Layer 3 of a small transformer language model trained on English Wikipedia (10 layers, counted from 0, width 128).
A neuron adds its activation times its output weights to the MLP's output. To switch it off is to set its activation to zero at one token and run the rest of the model.
A neuron's activation on a vector x is SiLU(gate . x) times (in . x), where the dot is the dot product.

Input weights of the MLP neurons that the questions are about. A number n stands for (n - 128) times 0.0052.
n147 gate: 117, 173, 157, 144, 170, 74, 79, 130, 177, 108, 52, 113, 164, 91, 141, 87, 73, 93, 174, 86, 111, 158, 121, 127, 156, 165, 135, 64, 134, 101, 103, 126, 133, 111, 84, 161, 170, 124, 75, 94, 43, 128, 67, 177, 188, 116, 148, 70, 139, 141, 100, 139, 100, 72, 123, 62, 166, 118, 110, 80, 136, 141, 91, 73, 140, 145, 125, 136, 155, 139, 112, 95, 177, 161, 162, 130, 122, 126, 132, 138, 113, 135, 125, 125, 114, 208, 68, 163, 139, 106, 131, 125, 164, 118, 128, 111, 174, 92, 156, 130, 158, 111, 136, 134, 186, 142, 104, 89, 97, 128, 146, 80, 164, 134, 179, 140, 108, 180, 79, 173, 89, 76, 158, 108, 161, 130, 76, 164
n181 gate: 108, 141, 142, 179, 133, 88, 116, 142, 188, 161, 121, 133, 86, 116, 157, 178, 105, 117, 149, 111, 112, 194, 173, 160, 191, 134, 119, 155, 108, 125, 143, 155, 86, 83, 126, 169, 128, 105, 71, 120, 100, 101, 147, 111, 93, 125, 99, 166, 87, 150, 109, 135, 107, 95, 147, 168, 122, 128, 150, 116, 111, 134, 158, 92, 152, 139, 122, 125, 154, 93, 138, 140, 140, 74, 134, 138, 76, 162, 159, 111, 116, 167, 100, 93, 99, 229, 99, 143, 149, 177, 144, 108, 94, 119, 52, 146, 98, 107, 119, 152, 131, 60, 111, 97, 138, 156, 180, 93, 132, 95, 156, 111, 146, 146, 180, 100, 105, 148, 115, 122, 125, 157, 143, 130, 177, 111, 125, 144
n269 gate: 78, 94, 138, 163, 178, 120, 189, 194, 166, 81, 105, 129, 57, 115, 173, 82, 151, 118, 159, 138, 113, 125, 160, 131, 98, 127, 139, 122, 148, 167, 81, 105, 119, 112, 132, 176, 168, 140, 78, 179, 54, 127, 94, 147, 113, 114, 127, 136, 69, 90, 178, 136, 133, 128, 116, 106, 129, 116, 159, 96, 157, 148, 96, 122, 160, 136, 75, 116, 106, 145, 90, 108, 167, 113, 67, 66, 119, 177, 120, 128, 116, 91, 152, 119, 85, 191, 191, 139, 180, 124, 134, 68, 165, 142, 147, 120, 164, 147, 136, 160, 141, 146, 180, 86, 78, 13, 146, 100, 117, 209, 96, 110, 149, 84, 86, 178, 206, 186, 81, 127, 136, 143, 146, 136, 147, 162, 144, 162
n291 gate: 141, 164, 207, 185, 62, 76, 146, 132, 125, 140, 123, 170, 114, 118, 128, 150, 166, 100, 100, 75, 164, 135, 160, 101, 128, 161, 128, 109, 68, 193, 67, 77, 121, 172, 77, 104, 172, 157, 114, 126, 78, 145, 182, 112, 193, 137, 157, 95, 142, 101, 122, 157, 122, 144, 135, 119, 181, 120, 93, 159, 179, 136, 146, 46, 147, 172, 152, 149, 188, 113, 129, 118, 86, 140, 75, 115, 77, 157, 156, 131, 129, 149, 125, 58, 109, 98, 102, 141, 171, 124, 147, 53, 179, 107, 98, 122, 158, 119, 142, 97, 121, 129, 178, 100, 60, 213, 93, 149, 139, 169, 136, 118, 135, 88, 85, 79, 118, 158, 160, 87, 133, 163, 195, 90, 140, 114, 140, 149
n340 gate: 126, 238, 86, 117, 137, 105, 141, 139, 161, 118, 135, 156, 101, 133, 74, 67, 141, 118, 107, 112, 123, 131, 181, 66, 40, 108, 166, 123, 97, 145, 118, 56, 133, 165, 119, 103, 156, 86, 129, 164, 110, 165, 146, 116, 87, 173, 134, 112, 56, 90, 148, 132, 80, 51, 98, 151, 131, 136, 179, 165, 139, 61, 129, 118, 149, 131, 62, 85, 86, 147, 154, 128, 84, 163, 133, 110, 107, 99, 102, 107, 142, 155, 149, 214, 160, 162, 153, 72, 129, 133, 141, 107, 176, 152, 122, 126, 134, 111, 87, 139, 124, 139, 216, 88, 111, 176, 163, 111, 119, 175, 133, 132, 90, 87, 87, 217, 164, 116, 112, 146, 121, 139, 154, 119, 87, 142, 102, 115
n147 in: 104, 127, 132, 87, 115, 86, 120, 118, 124, 94, 99, 134, 81, 137, 132, 109, 147, 127, 114, 78, 77, 127, 127, 137, 78, 102, 131, 89, 86, 123, 136, 95, 142, 99, 171, 152, 169, 148, 94, 128, 149, 143, 125, 161, 93, 163, 185, 126, 113, 100, 93, 140, 95, 99, 211, 142, 109, 129, 185, 135, 157, 99, 83, 149, 95, 134, 142, 149, 116, 140, 121, 80, 178, 114, 106, 126, 155, 109, 93, 70, 162, 121, 114, 110, 181, 86, 91, 159, 155, 101, 174, 148, 157, 124, 158, 98, 108, 117, 131, 148, 119, 118, 187, 144, 127, 120, 136, 154, 141, 153, 72, 94, 144, 136, 96, 116, 83, 100, 194, 165, 103, 100, 147, 240, 162, 83, 98, 105
n181 in: 95, 139, 117, 125, 59, 138, 112, 100, 187, 137, 142, 132, 118, 116, 99, 144, 138, 129, 178, 108, 80, 113, 142, 164, 143, 115, 81, 160, 109, 84, 144, 121, 82, 125, 137, 117, 142, 97, 150, 95, 145, 87, 93, 120, 96, 181, 49, 143, 140, 161, 75, 159, 100, 123, 92, 139, 103, 157, 141, 148, 96, 92, 162, 99, 179, 90, 119, 138, 198, 86, 138, 119, 113, 119, 135, 150, 102, 160, 185, 93, 178, 147, 77, 122, 91, 157, 69, 115, 138, 119, 115, 77, 79, 121, 112, 132, 124, 125, 95, 194, 143, 94, 134, 120, 72, 226, 111, 141, 129, 153, 161, 162, 112, 175, 132, 119, 103, 47, 140, 156, 148, 133, 151, 131, 238, 130, 139, 119
n269 in: 128, 139, 151, 164, 127, 128, 154, 169, 161, 112, 91, 118, 36, 84, 123, 101, 97, 109, 156, 113, 124, 147, 134, 141, 132, 101, 166, 90, 149, 151, 105, 147, 163, 124, 187, 105, 177, 134, 6, 97, 112, 113, 91, 185, 119, 115, 178, 130, 62, 91, 106, 142, 127, 149, 189, 45, 164, 165, 161, 126, 158, 167, 119, 131, 155, 121, 91, 113, 80, 147, 159, 118, 174, 158, 118, 142, 143, 177, 136, 109, 135, 114, 83, 106, 138, 162, 193, 113, 69, 85, 172, 113, 141, 198, 153, 149, 166, 93, 119, 133, 128, 157, 150, 110, 131, 72, 106, 96, 125, 156, 113, 160, 177, 137, 18, 233, 190, 77, 126, 119, 148, 157, 119, 130, 137, 127, 127, 70
n291 in: 112, 58, 151, 184, 150, 137, 71, 134, 63, 163, 109, 114, 157, 72, 128, 152, 116, 89, 103, 119, 154, 177, 166, 119, 119, 187, 148, 108, 96, 136, 164, 177, 68, 116, 113, 121, 136, 158, 141, 55, 111, 86, 196, 134, 148, 160, 116, 77, 159, 180, 147, 95, 133, 113, 167, 74, 137, 126, 97, 127, 159, 89, 122, 75, 134, 180, 100, 96, 144, 110, 118, 136, 183, 155, 168, 92, 62, 209, 134, 126, 146, 125, 80, 147, 43, 113, 99, 95, 106, 83, 128, 101, 106, 97, 111, 149, 119, 49, 124, 92, 174, 178, 147, 108, 113, 152, 123, 145, 139, 76, 145, 160, 139, 117, 158, 126, 77, 116, 169, 125, 178, 129, 133, 147, 155, 105, 132, 133
n340 in: 87, 134, 131, 113, 131, 109, 142, 131, 130, 141, 177, 135, 85, 116, 97, 147, 72, 145, 148, 106, 123, 129, 122, 175, 167, 148, 143, 137, 97, 113, 138, 145, 123, 127, 123, 118, 131, 187, 140, 110, 166, 134, 170, 149, 116, 149, 167, 63, 186, 196, 166, 100, 157, 138, 71, 89, 61, 111, 145, 101, 155, 127, 158, 137, 88, 190, 56, 96, 210, 161, 72, 164, 135, 141, 154, 157, 65, 102, 173, 58, 145, 145, 79, 121, 146, 148, 158, 217, 71, 124, 169, 97, 127, 116, 163, 144, 87, 113, 128, 224, 119, 172, 124, 135, 84, 168, 126, 99, 145, 97, 132, 161, 168, 152, 192, 101, 121, 70, 99, 105, 121, 124, 111, 88, 159, 141, 132, 184

Output weights of the MLP neurons that the questions are about. A number n stands for (n - 128) times 0.0027.
n147: 107, 102, 154, 144, 129, 146, 188, 121, 87, 160, 122, 119, 110, 148, 161, 188, 139, 159, 123, 97, 171, 127, 118, 119, 116, 22, 103, 162, 194, 136, 110, 136, 169, 96, 157, 77, 109, 87, 103, 51, 110, 163, 162, 157, 163, 135, 102, 121, 103, 156, 142, 166, 157, 157, 182, 105, 118, 200, 75, 140, 201, 167, 133, 156, 183, 59, 189, 117, 84, 170, 138, 149, 83, 109, 113, 107, 127, 106, 127, 141, 151, 109, 71, 112, 109, 98, 85, 86, 96, 119, 157, 118, 160, 92, 78, 120, 132, 107, 107, 102, 130, 90, 115, 139, 147, 70, 168, 158, 144, 152, 111, 162, 118, 80, 121, 88, 111, 70, 153, 89, 136, 110, 74, 190, 154, 152, 166, 85
n181: 178, 112, 147, 169, 151, 160, 165, 146, 131, 74, 124, 120, 112, 102, 157, 141, 212, 69, 127, 117, 144, 167, 123, 136, 76, 80, 187, 141, 121, 152, 126, 124, 95, 130, 48, 151, 146, 139, 121, 28, 143, 110, 107, 112, 162, 100, 141, 117, 157, 117, 147, 132, 128, 179, 145, 98, 142, 145, 105, 168, 77, 120, 84, 134, 107, 178, 123, 121, 124, 161, 152, 127, 161, 183, 137, 154, 165, 78, 144, 184, 86, 115, 149, 89, 168, 83, 136, 138, 108, 117, 103, 135, 112, 129, 93, 94, 138, 143, 150, 94, 128, 180, 110, 137, 166, 186, 123, 182, 166, 85, 93, 83, 87, 100, 144, 142, 121, 147, 107, 134, 111, 133, 130, 148, 79, 76, 121, 159
n269: 114, 136, 111, 107, 82, 146, 182, 176, 63, 137, 164, 129, 126, 91, 111, 94, 110, 93, 107, 122, 91, 180, 189, 150, 124, 154, 139, 88, 138, 133, 105, 133, 175, 122, 124, 79, 195, 114, 171, 91, 149, 140, 164, 120, 91, 134, 109, 182, 122, 123, 185, 165, 128, 50, 84, 130, 105, 194, 120, 200, 165, 141, 94, 227, 135, 122, 98, 141, 103, 68, 130, 145, 107, 121, 36, 100, 111, 160, 186, 153, 107, 141, 139, 179, 71, 106, 140, 80, 180, 177, 105, 117, 133, 102, 75, 79, 200, 115, 107, 108, 46, 77, 170, 142, 107, 155, 125, 139, 114, 97, 65, 121, 124, 98, 208, 110, 124, 78, 89, 134, 109, 127, 125, 135, 128, 133, 206, 69
n291: 187, 148, 127, 136, 76, 54, 156, 55, 132, 98, 159, 113, 127, 130, 193, 117, 107, 80, 135, 138, 75, 160, 117, 57, 77, 104, 110, 97, 105, 138, 111, 107, 188, 179, 165, 159, 83, 148, 189, 100, 111, 184, 125, 167, 111, 121, 160, 79, 172, 6, 89, 147, 143, 152, 105, 93, 135, 116, 120, 94, 158, 98, 118, 123, 129, 94, 117, 174, 76, 133, 120, 140, 130, 169, 147, 190, 156, 143, 131, 119, 135, 127, 91, 179, 119, 114, 105, 140, 99, 94, 101, 144, 145, 40, 103, 162, 77, 74, 129, 142, 162, 114, 166, 160, 111, 118, 144, 158, 155, 71, 170, 67, 82, 112, 86, 155, 122, 122, 185, 133, 96, 103, 110, 176, 95, 139, 103, 101
n340: 139, 175, 83, 96, 105, 177, 129, 125, 124, 146, 104, 155, 126, 137, 75, 131, 104, 130, 132, 135, 97, 151, 103, 126, 231, 165, 90, 152, 126, 158, 119, 116, 114, 106, 156, 85, 121, 117, 78, 88, 117, 193, 113, 112, 76, 190, 65, 95, 184, 143, 71, 141, 160, 110, 157, 112, 132, 136, 184, 154, 86, 100, 128, 115, 107, 114, 146, 96, 77, 168, 163, 129, 115, 159, 172, 181, 79, 111, 154, 129, 131, 116, 130, 126, 127, 111, 116, 115, 135, 90, 167, 47, 106, 117, 134, 59, 106, 94, 126, 160, 147, 149, 177, 87, 145, 207, 168, 112, 86, 169, 33, 219, 140, 183, 68, 107, 120, 41, 148, 85, 171, 111, 142, 140, 127, 159, 145, 131

Each question names a token from some text and the token that comes next. It shows the vector x that enters the MLP there. A number n stands for (n - 128) times 0.019.

Then comes g, the gradient of the next token's log-probability with respect to the MLP's output, scaled to length 1. A neuron's effect is roughly proportional to its activation times (output weights . g). A number n stands for (n - 128) times 0.0027.

"East", then " All"
x: 147, 106, 184, 168, 109, 147, 123, 121, 87, 119, 147, 79, 95, 164, 132, 177, 86, 117, 153, 113, 141, 73, 178, 91, 112, 124, 71, 109, 75, 169, 86, 156, 149, 137, 139, 76, 106, 168, 118, 103, 186, 134, 125, 134, 129, 132, 140, 159, 153, 125, 119, 82, 203, 118, 91, 210, 175, 131, 145, 125, 167, 113, 142, 90, 156, 186, 120, 136, 127, 132, 178, 118, 117, 75, 154, 99, 158, 159, 127, 172, 138, 102, 116, 140, 134, 132, 115, 176, 103, 5, 150, 186, 91, 71, 163, 57, 131, 82, 130, 163, 104, 170, 134, 101, 120, 174, 130, 172, 113, 102, 140, 101, 147, 105, 169, 207, 66, 94, 84, 103, 176, 137, 92, 113, 104, 145, 122, 121
g: 115, 94, 139, 191, 86, 58, 133, 122, 176, 136, 100, 91, 130, 69, 135, 176, 127, 120, 150, 57, 120, 150, 142, 137, 113, 147, 108, 130, 171, 98, 116, 87, 206, 99, 160, 99, 52, 157, 141, 91, 164, 122, 155, 184, 144, 111, 124, 172, 187, 118, 118, 146, 41, 106, 108, 104, 76, 109, 116, 163, 155, 150, 99, 76, 96, 164, 132, 81, 172, 91, 124, 111, 148, 153, 74, 187, 162, 146, 180, 119, 82, 115, 130, 132, 75, 101, 100, 160, 122, 112, 86, 147, 121, 166, 98, 135, 133, 145, 126, 99, 187, 176, 127, 139, 135, 97, 103, 184, 134, 151, 120, 126, 139, 86, 164, 119, 72, 110, 131, 129, 119, 93, 140, 102, 128, 100, 161, 141
Which neuron, switched off, lowers the next token's probability most? n291

"ti", then "s"
x: 117, 96, 178, 94, 94, 101, 143, 62, 148, 149, 84, 141, 165, 149, 65, 90, 174, 52, 118, 77, 151, 71, 80, 103, 146, 136, 122, 109, 133, 161, 50, 124, 91, 63, 154, 127, 83, 187, 110, 105, 231, 102, 102, 178, 195, 113, 124, 156, 141, 203, 151, 48, 126, 87, 89, 178, 135, 74, 157, 130, 149, 112, 102, 161, 170, 139, 148, 79, 126, 123, 127, 130, 147, 164, 128, 142, 125, 172, 165, 155, 143, 140, 133, 158, 120, 156, 104, 165, 149, 96, 128, 126, 126, 118, 175, 76, 170, 105, 119, 132, 161, 104, 128, 96, 78, 126, 147, 149, 177, 145, 124, 104, 164, 121, 110, 121, 126, 122, 81, 186, 120, 126, 148, 141, 74, 122, 72, 90
g: 169, 109, 115, 124, 153, 133, 97, 143, 113, 90, 145, 153, 145, 140, 117, 77, 143, 116, 133, 139, 124, 91, 144, 130, 101, 89, 129, 59, 152, 157, 153, 147, 131, 145, 83, 150, 142, 188, 115, 114, 136, 122, 90, 174, 178, 73, 143, 37, 145, 69, 51, 116, 165, 167, 122, 121, 188, 80, 187, 168, 142, 117, 138, 148, 120, 161, 148, 160, 218, 168, 70, 153, 145, 91, 147, 120, 140, 154, 172, 124, 175, 197, 157, 158, 134, 150, 96, 113, 158, 186, 121, 167, 170, 138, 80, 132, 163, 176, 76, 154, 153, 112, 121, 114, 109, 91, 125, 140, 163, 154, 79, 166, 112, 163, 137, 115, 157, 148, 157, 188, 136, 131, 133, 154, 139, 129, 136, 157
Which neuron, switched off, raises the next token's probability most? n147

" 18", then "93"
x: 153, 129, 98, 125, 170, 152, 118, 105, 56, 149, 124, 117, 95, 145, 167, 131, 176, 94, 134, 107, 146, 106, 114, 142, 84, 117, 83, 65, 115, 74, 129, 142, 127, 72, 128, 101, 148, 165, 143, 88, 189, 99, 109, 164, 159, 178, 179, 145, 95, 101, 104, 129, 161, 144, 102, 218, 97, 159, 156, 116, 109, 115, 26, 86, 202, 192, 121, 133, 146, 157, 149, 148, 71, 125, 108, 102, 104, 185, 120, 122, 144, 104, 171, 169, 150, 129, 103, 150, 104, 111, 120, 169, 125, 70, 165, 123, 81, 126, 111, 179, 95, 88, 101, 182, 108, 149, 170, 137, 137, 110, 124, 112, 165, 135, 185, 165, 165, 128, 122, 86, 168, 96, 115, 148, 121, 130, 108, 107
g: 179, 139, 187, 155, 171, 203, 159, 187, 71, 176, 135, 189, 124, 109, 96, 70, 109, 93, 141, 112, 185, 178, 123, 157, 158, 118, 117, 134, 67, 158, 153, 116, 111, 162, 94, 95, 80, 130, 151, 119, 76, 160, 129, 131, 154, 114, 150, 113, 101, 90, 80, 146, 180, 106, 90, 187, 151, 110, 98, 134, 94, 129, 129, 94, 149, 138, 92, 72, 120, 74, 151, 151, 98, 147, 146, 108, 166, 112, 66, 164, 159, 136, 145, 93, 153, 91, 106, 101, 98, 180, 126, 99, 112, 153, 213, 137, 129, 137, 139, 113, 114, 150, 151, 109, 113, 180, 61, 171, 131, 112, 159, 195, 95, 146, 138, 134, 116, 144, 126, 142, 152, 127, 123, 108, 133, 176, 155, 100
Which neuron, switched off, lowers the next token's probability most? n147

" Michel", then "ange"
x: 142, 198, 114, 117, 147, 103, 158, 132, 76, 100, 122, 148, 119, 124, 133, 180, 105, 118, 104, 127, 202, 69, 135, 105, 124, 124, 66, 117, 134, 147, 157, 101, 128, 167, 143, 117, 117, 174, 102, 95, 159, 122, 93, 142, 168, 79, 133, 143, 131, 153, 72, 90, 157, 102, 162, 212, 142, 155, 195, 97, 93, 144, 104, 129, 141, 168, 144, 99, 158, 135, 98, 152, 152, 142, 182, 118, 134, 117, 135, 180, 148, 144, 222, 175, 169, 67, 150, 164, 114, 119, 121, 189, 131, 60, 176, 136, 115, 107, 95, 125, 62, 114, 86, 114, 152, 154, 172, 126, 142, 138, 94, 123, 125, 137, 116, 189, 125, 115, 150, 136, 149, 107, 152, 128, 97, 107, 152, 51
g: 145, 168, 119, 103, 136, 125, 182, 110, 97, 151, 90, 114, 104, 150, 147, 137, 133, 148, 174, 108, 94, 159, 143, 180, 115, 190, 67, 52, 126, 135, 131, 93, 90, 82, 187, 66, 87, 135, 133, 162, 134, 140, 131, 149, 75, 95, 137, 139, 116, 144, 144, 111, 129, 129, 101, 101, 152, 134, 109, 129, 130, 126, 59, 120, 166, 127, 111, 171, 147, 119, 38, 162, 94, 115, 106, 111, 63, 102, 70, 137, 166, 104, 106, 149, 183, 119, 95, 125, 182, 130, 128, 144, 204, 147, 109, 129, 132, 163, 118, 177, 101, 122, 106, 195, 140, 97, 111, 142, 117, 108, 68, 148, 139, 115, 100, 185, 48, 178, 147, 107, 79, 98, 109, 160, 130, 130, 105, 85
Which neuron, switched off, raises the next token's probability most? n181

" ST", then " gra"
x: 172, 71, 120, 102, 95, 136, 104, 112, 68, 122, 127, 128, 63, 103, 107, 146, 123, 63, 177, 182, 124, 64, 100, 89, 95, 83, 105, 128, 118, 112, 125, 152, 152, 19, 78, 152, 120, 128, 124, 117, 184, 149, 104, 116, 146, 103, 127, 164, 161, 91, 75, 111, 143, 74, 124, 150, 87, 171, 194, 131, 142, 214, 85, 67, 79, 89, 90, 97, 124, 136, 138, 134, 71, 130, 113, 112, 127, 115, 136, 191, 111, 134, 131, 140, 132, 132, 177, 147, 150, 129, 139, 200, 131, 58, 155, 71, 78, 133, 128, 118, 95, 148, 130, 81, 128, 144, 114, 132, 117, 182, 94, 162, 156, 153, 153, 85, 74, 123, 70, 174, 166, 142, 93, 138, 123, 174, 150, 153
g: 174, 141, 120, 168, 108, 136, 106, 121, 132, 73, 149, 110, 146, 118, 171, 131, 156, 174, 134, 115, 94, 136, 177, 106, 82, 132, 91, 102, 113, 142, 160, 112, 150, 122, 123, 134, 168, 104, 108, 102, 139, 100, 90, 120, 139, 118, 100, 121, 106, 111, 92, 129, 142, 123, 81, 145, 168, 170, 71, 29, 146, 104, 191, 87, 152, 131, 149, 76, 130, 103, 102, 177, 100, 137, 110, 155, 116, 113, 92, 171, 115, 152, 86, 170, 185, 121, 156, 158, 53, 141, 122, 58, 140, 133, 79, 160, 69, 130, 126, 148, 167, 100, 150, 139, 157, 139, 124, 97, 116, 51, 136, 75, 124, 170, 136, 136, 184, 226, 176, 104, 141, 110, 116, 192, 129, 166, 128, 117
Which neuron, switched off, lowers the next token's probability most? n291

" on", then " February"
x: 165, 150, 122, 100, 78, 95, 116, 146, 189, 143, 107, 150, 112, 169, 126, 156, 199, 110, 144, 125, 101, 175, 95, 167, 47, 77, 102, 92, 91, 129, 89, 175, 116, 109, 137, 136, 136, 145, 131, 96, 143, 114, 91, 139, 179, 123, 107, 141, 184, 142, 118, 150, 134, 145, 138, 143, 109, 190, 174, 169, 74, 154, 125, 160, 129, 85, 56, 121, 124, 154, 115, 134, 93, 114, 140, 103, 134, 166, 145, 174, 142, 186, 116, 157, 68, 173, 115, 121, 166, 140, 107, 162, 116, 34, 142, 122, 113, 121, 135, 184, 111, 173, 170, 146, 119, 149, 166, 123, 145, 153, 113, 67, 181, 137, 129, 136, 124, 123, 114, 107, 133, 142, 136, 138, 87, 139, 111, 127
g: 162, 154, 100, 148, 150, 160, 96, 90, 123, 119, 131, 165, 203, 116, 122, 130, 151, 110, 196, 163, 83, 124, 95, 62, 123, 110, 72, 89, 121, 112, 104, 113, 85, 125, 145, 114, 112, 192, 140, 146, 157, 141, 85, 125, 130, 194, 148, 122, 151, 69, 116, 134, 120, 120, 124, 153, 158, 88, 172, 123, 101, 103, 113, 160, 193, 114, 99, 134, 68, 185, 110, 137, 105, 152, 138, 139, 36, 116, 99, 116, 153, 98, 100, 140, 147, 129, 140, 72, 116, 117, 170, 154, 168, 177, 136, 128, 153, 84, 154, 155, 62, 192, 136, 132, 127, 106, 82, 114, 139, 105, 133, 150, 173, 61, 193, 106, 112, 112, 156, 152, 156, 69, 167, 120, 179, 122, 95, 132
Which neuron, switched off, raises the next token's probability most? n181

" total", then " had"
x: 134, 121, 128, 89, 129, 120, 117, 86, 147, 83, 95, 113, 168, 107, 122, 236, 161, 171, 78, 150, 91, 178, 139, 111, 98, 106, 85, 99, 101, 110, 145, 160, 191, 69, 100, 100, 70, 198, 127, 126, 121, 156, 93, 177, 172, 146, 96, 178, 126, 98, 104, 80, 158, 141, 123, 179, 148, 197, 190, 127, 157, 168, 80, 107, 131, 143, 143, 61, 144, 101, 94, 113, 146, 149, 146, 89, 134, 153, 71, 169, 159, 120, 133, 147, 131, 183, 129, 122, 101, 88, 156, 161, 152, 47, 63, 95, 140, 97, 114, 198, 84, 103, 169, 125, 122, 156, 116, 122, 126, 148, 146, 102, 162, 156, 145, 164, 143, 143, 92, 150, 116, 175, 124, 174, 127, 116, 125, 115
g: 58, 144, 142, 112, 173, 109, 140, 94, 145, 205, 100, 133, 172, 156, 156, 93, 149, 110, 96, 136, 152, 94, 142, 123, 96, 95, 98, 135, 188, 171, 84, 133, 110, 175, 146, 150, 97, 162, 91, 109, 160, 144, 125, 80, 89, 146, 101, 116, 141, 110, 83, 72, 136, 44, 81, 146, 128, 132, 147, 92, 175, 153, 90, 129, 150, 136, 142, 97, 154, 223, 105, 82, 120, 131, 148, 178, 133, 115, 170, 116, 157, 154, 129, 150, 95, 87, 83, 76, 134, 116, 164, 126, 135, 121, 128, 112, 72, 109, 173, 149, 108, 179, 188, 164, 105, 123, 185, 188, 176, 72, 124, 156, 158, 144, 94, 130, 105, 138, 125, 141, 153, 105, 133, 170, 145, 180, 116, 125
Which neuron, switched off, lowers the next token's probability most? n147

" fa", then "me"
x: 167, 131, 157, 78, 104, 119, 98, 119, 72, 169, 114, 114, 111, 146, 89, 184, 137, 68, 172, 106, 175, 106, 110, 33, 63, 130, 118, 128, 86, 136, 150, 75, 87, 94, 206, 163, 151, 142, 119, 130, 152, 129, 70, 130, 116, 140, 151, 144, 91, 117, 123, 151, 161, 121, 130, 168, 94, 136, 155, 107, 145, 135, 107, 152, 95, 101, 111, 101, 147, 135, 200, 106, 136, 164, 175, 158, 143, 141, 164, 231, 151, 162, 184, 180, 120, 79, 119, 126, 115, 125, 118, 115, 122, 39, 153, 101, 109, 185, 95, 152, 101, 90, 163, 148, 80, 154, 122, 102, 211, 88, 98, 159, 114, 189, 111, 121, 98, 129, 120, 160, 135, 128, 140, 127, 109, 112, 109, 125
g: 166, 55, 85, 178, 155, 110, 106, 121, 128, 163, 134, 154, 150, 110, 152, 123, 115, 128, 99, 158, 137, 116, 115, 120, 147, 145, 149, 77, 110, 195, 146, 99, 136, 62, 132, 63, 137, 166, 128, 115, 117, 117, 134, 118, 131, 108, 94, 29, 76, 139, 115, 110, 121, 153, 101, 149, 131, 64, 152, 148, 129, 71, 118, 115, 129, 175, 146, 176, 102, 157, 184, 169, 167, 170, 133, 166, 92, 56, 167, 115, 141, 110, 87, 149, 148, 138, 163, 124, 172, 148, 169, 110, 114, 125, 172, 139, 55, 131, 134, 114, 172, 142, 108, 138, 194, 155, 117, 142, 136, 73, 112, 112, 117, 111, 130, 138, 67, 133, 76, 154, 125, 56, 114, 98, 47, 119, 135, 146
Which neuron, switched off, lowers the next token's probability most? n147

" and", then " Paul"
x: 138, 154, 189, 92, 149, 79, 167, 172, 134, 55, 102, 121, 138, 126, 125, 171, 166, 113, 198, 111, 86, 179, 112, 165, 98, 92, 103, 111, 101, 107, 127, 113, 149, 102, 168, 122, 151, 110, 112, 63, 117, 98, 107, 133, 134, 130, 195, 198, 136, 134, 91, 102, 130, 109, 109, 182, 151, 127, 160, 119, 112, 160, 112, 111, 100, 156, 106, 90, 155, 148, 116, 128, 124, 184, 62, 78, 95, 145, 137, 136, 153, 130, 147, 153, 133, 148, 146, 178, 123, 78, 138, 127, 95, 48, 126, 62, 58, 132, 152, 148, 112, 155, 108, 139, 116, 155, 109, 134, 158, 121, 101, 127, 145, 175, 135, 160, 101, 130, 125, 125, 141, 117, 104, 129, 115, 125, 128, 116
g: 118, 135, 118, 108, 93, 160, 148, 110, 139, 125, 77, 147, 150, 72, 160, 189, 135, 151, 113, 79, 178, 97, 144, 116, 152, 116, 156, 180, 133, 159, 150, 98, 100, 142, 164, 188, 84, 124, 127, 110, 106, 128, 145, 58, 103, 126, 86, 112, 148, 152, 169, 178, 115, 97, 150, 102, 133, 120, 120, 140, 110, 89, 125, 98, 168, 134, 203, 142, 90, 133, 133, 82, 119, 128, 148, 111, 150, 75, 141, 153, 136, 182, 200, 121, 162, 195, 94, 67, 86, 143, 178, 123, 149, 149, 57, 151, 96, 177, 154, 113, 157, 180, 99, 139, 130, 119, 142, 160, 115, 105, 85, 143, 95, 137, 144, 197, 113, 66, 187, 163, 143, 111, 98, 111, 115, 98, 151, 62
Which neuron, switched off, lowers the next token's probability most? n147

" or", then " so"
x: 147, 146, 190, 112, 126, 97, 139, 79, 105, 102, 110, 140, 150, 147, 136, 176, 189, 109, 185, 127, 141, 202, 135, 169, 50, 119, 112, 125, 90, 130, 114, 109, 94, 96, 135, 94, 141, 116, 99, 77, 87, 127, 90, 158, 109, 131, 151, 157, 144, 119, 119, 121, 127, 91, 110, 155, 153, 152, 128, 113, 109, 139, 98, 94, 159, 156, 101, 133, 111, 151, 103, 142, 125, 211, 37, 106, 139, 90, 81, 114, 168, 108, 134, 183, 120, 169, 89, 182, 126, 90, 142, 139, 108, 60, 108, 97, 65, 130, 165, 170, 107, 158, 91, 161, 135, 111, 119, 150, 154, 106, 98, 155, 185, 182, 149, 167, 109, 185, 119, 180, 179, 113, 97, 151, 101, 132, 163, 103
g: 90, 149, 119, 171, 86, 98, 143, 87, 87, 172, 74, 100, 68, 143, 141, 128, 142, 161, 150, 109, 164, 163, 162, 123, 124, 110, 109, 197, 144, 143, 125, 123, 142, 139, 177, 93, 159, 126, 138, 130, 172, 144, 164, 139, 145, 93, 137, 68, 159, 157, 178, 124, 24, 120, 139, 144, 82, 127, 158, 53, 130, 119, 113, 126, 74, 117, 99, 164, 154, 143, 155, 90, 146, 143, 94, 70, 181, 90, 52, 154, 173, 134, 124, 153, 131, 120, 111, 135, 97, 173, 99, 147, 144, 107, 175, 125, 133, 92, 173, 145, 180, 99, 131, 104, 100, 190, 86, 131, 68, 114, 160, 128, 133, 169, 96, 135, 103, 167, 76, 138, 116, 181, 176, 114, 155, 116, 136, 140
Which neuron, switched off, raises the next token's probability most? n147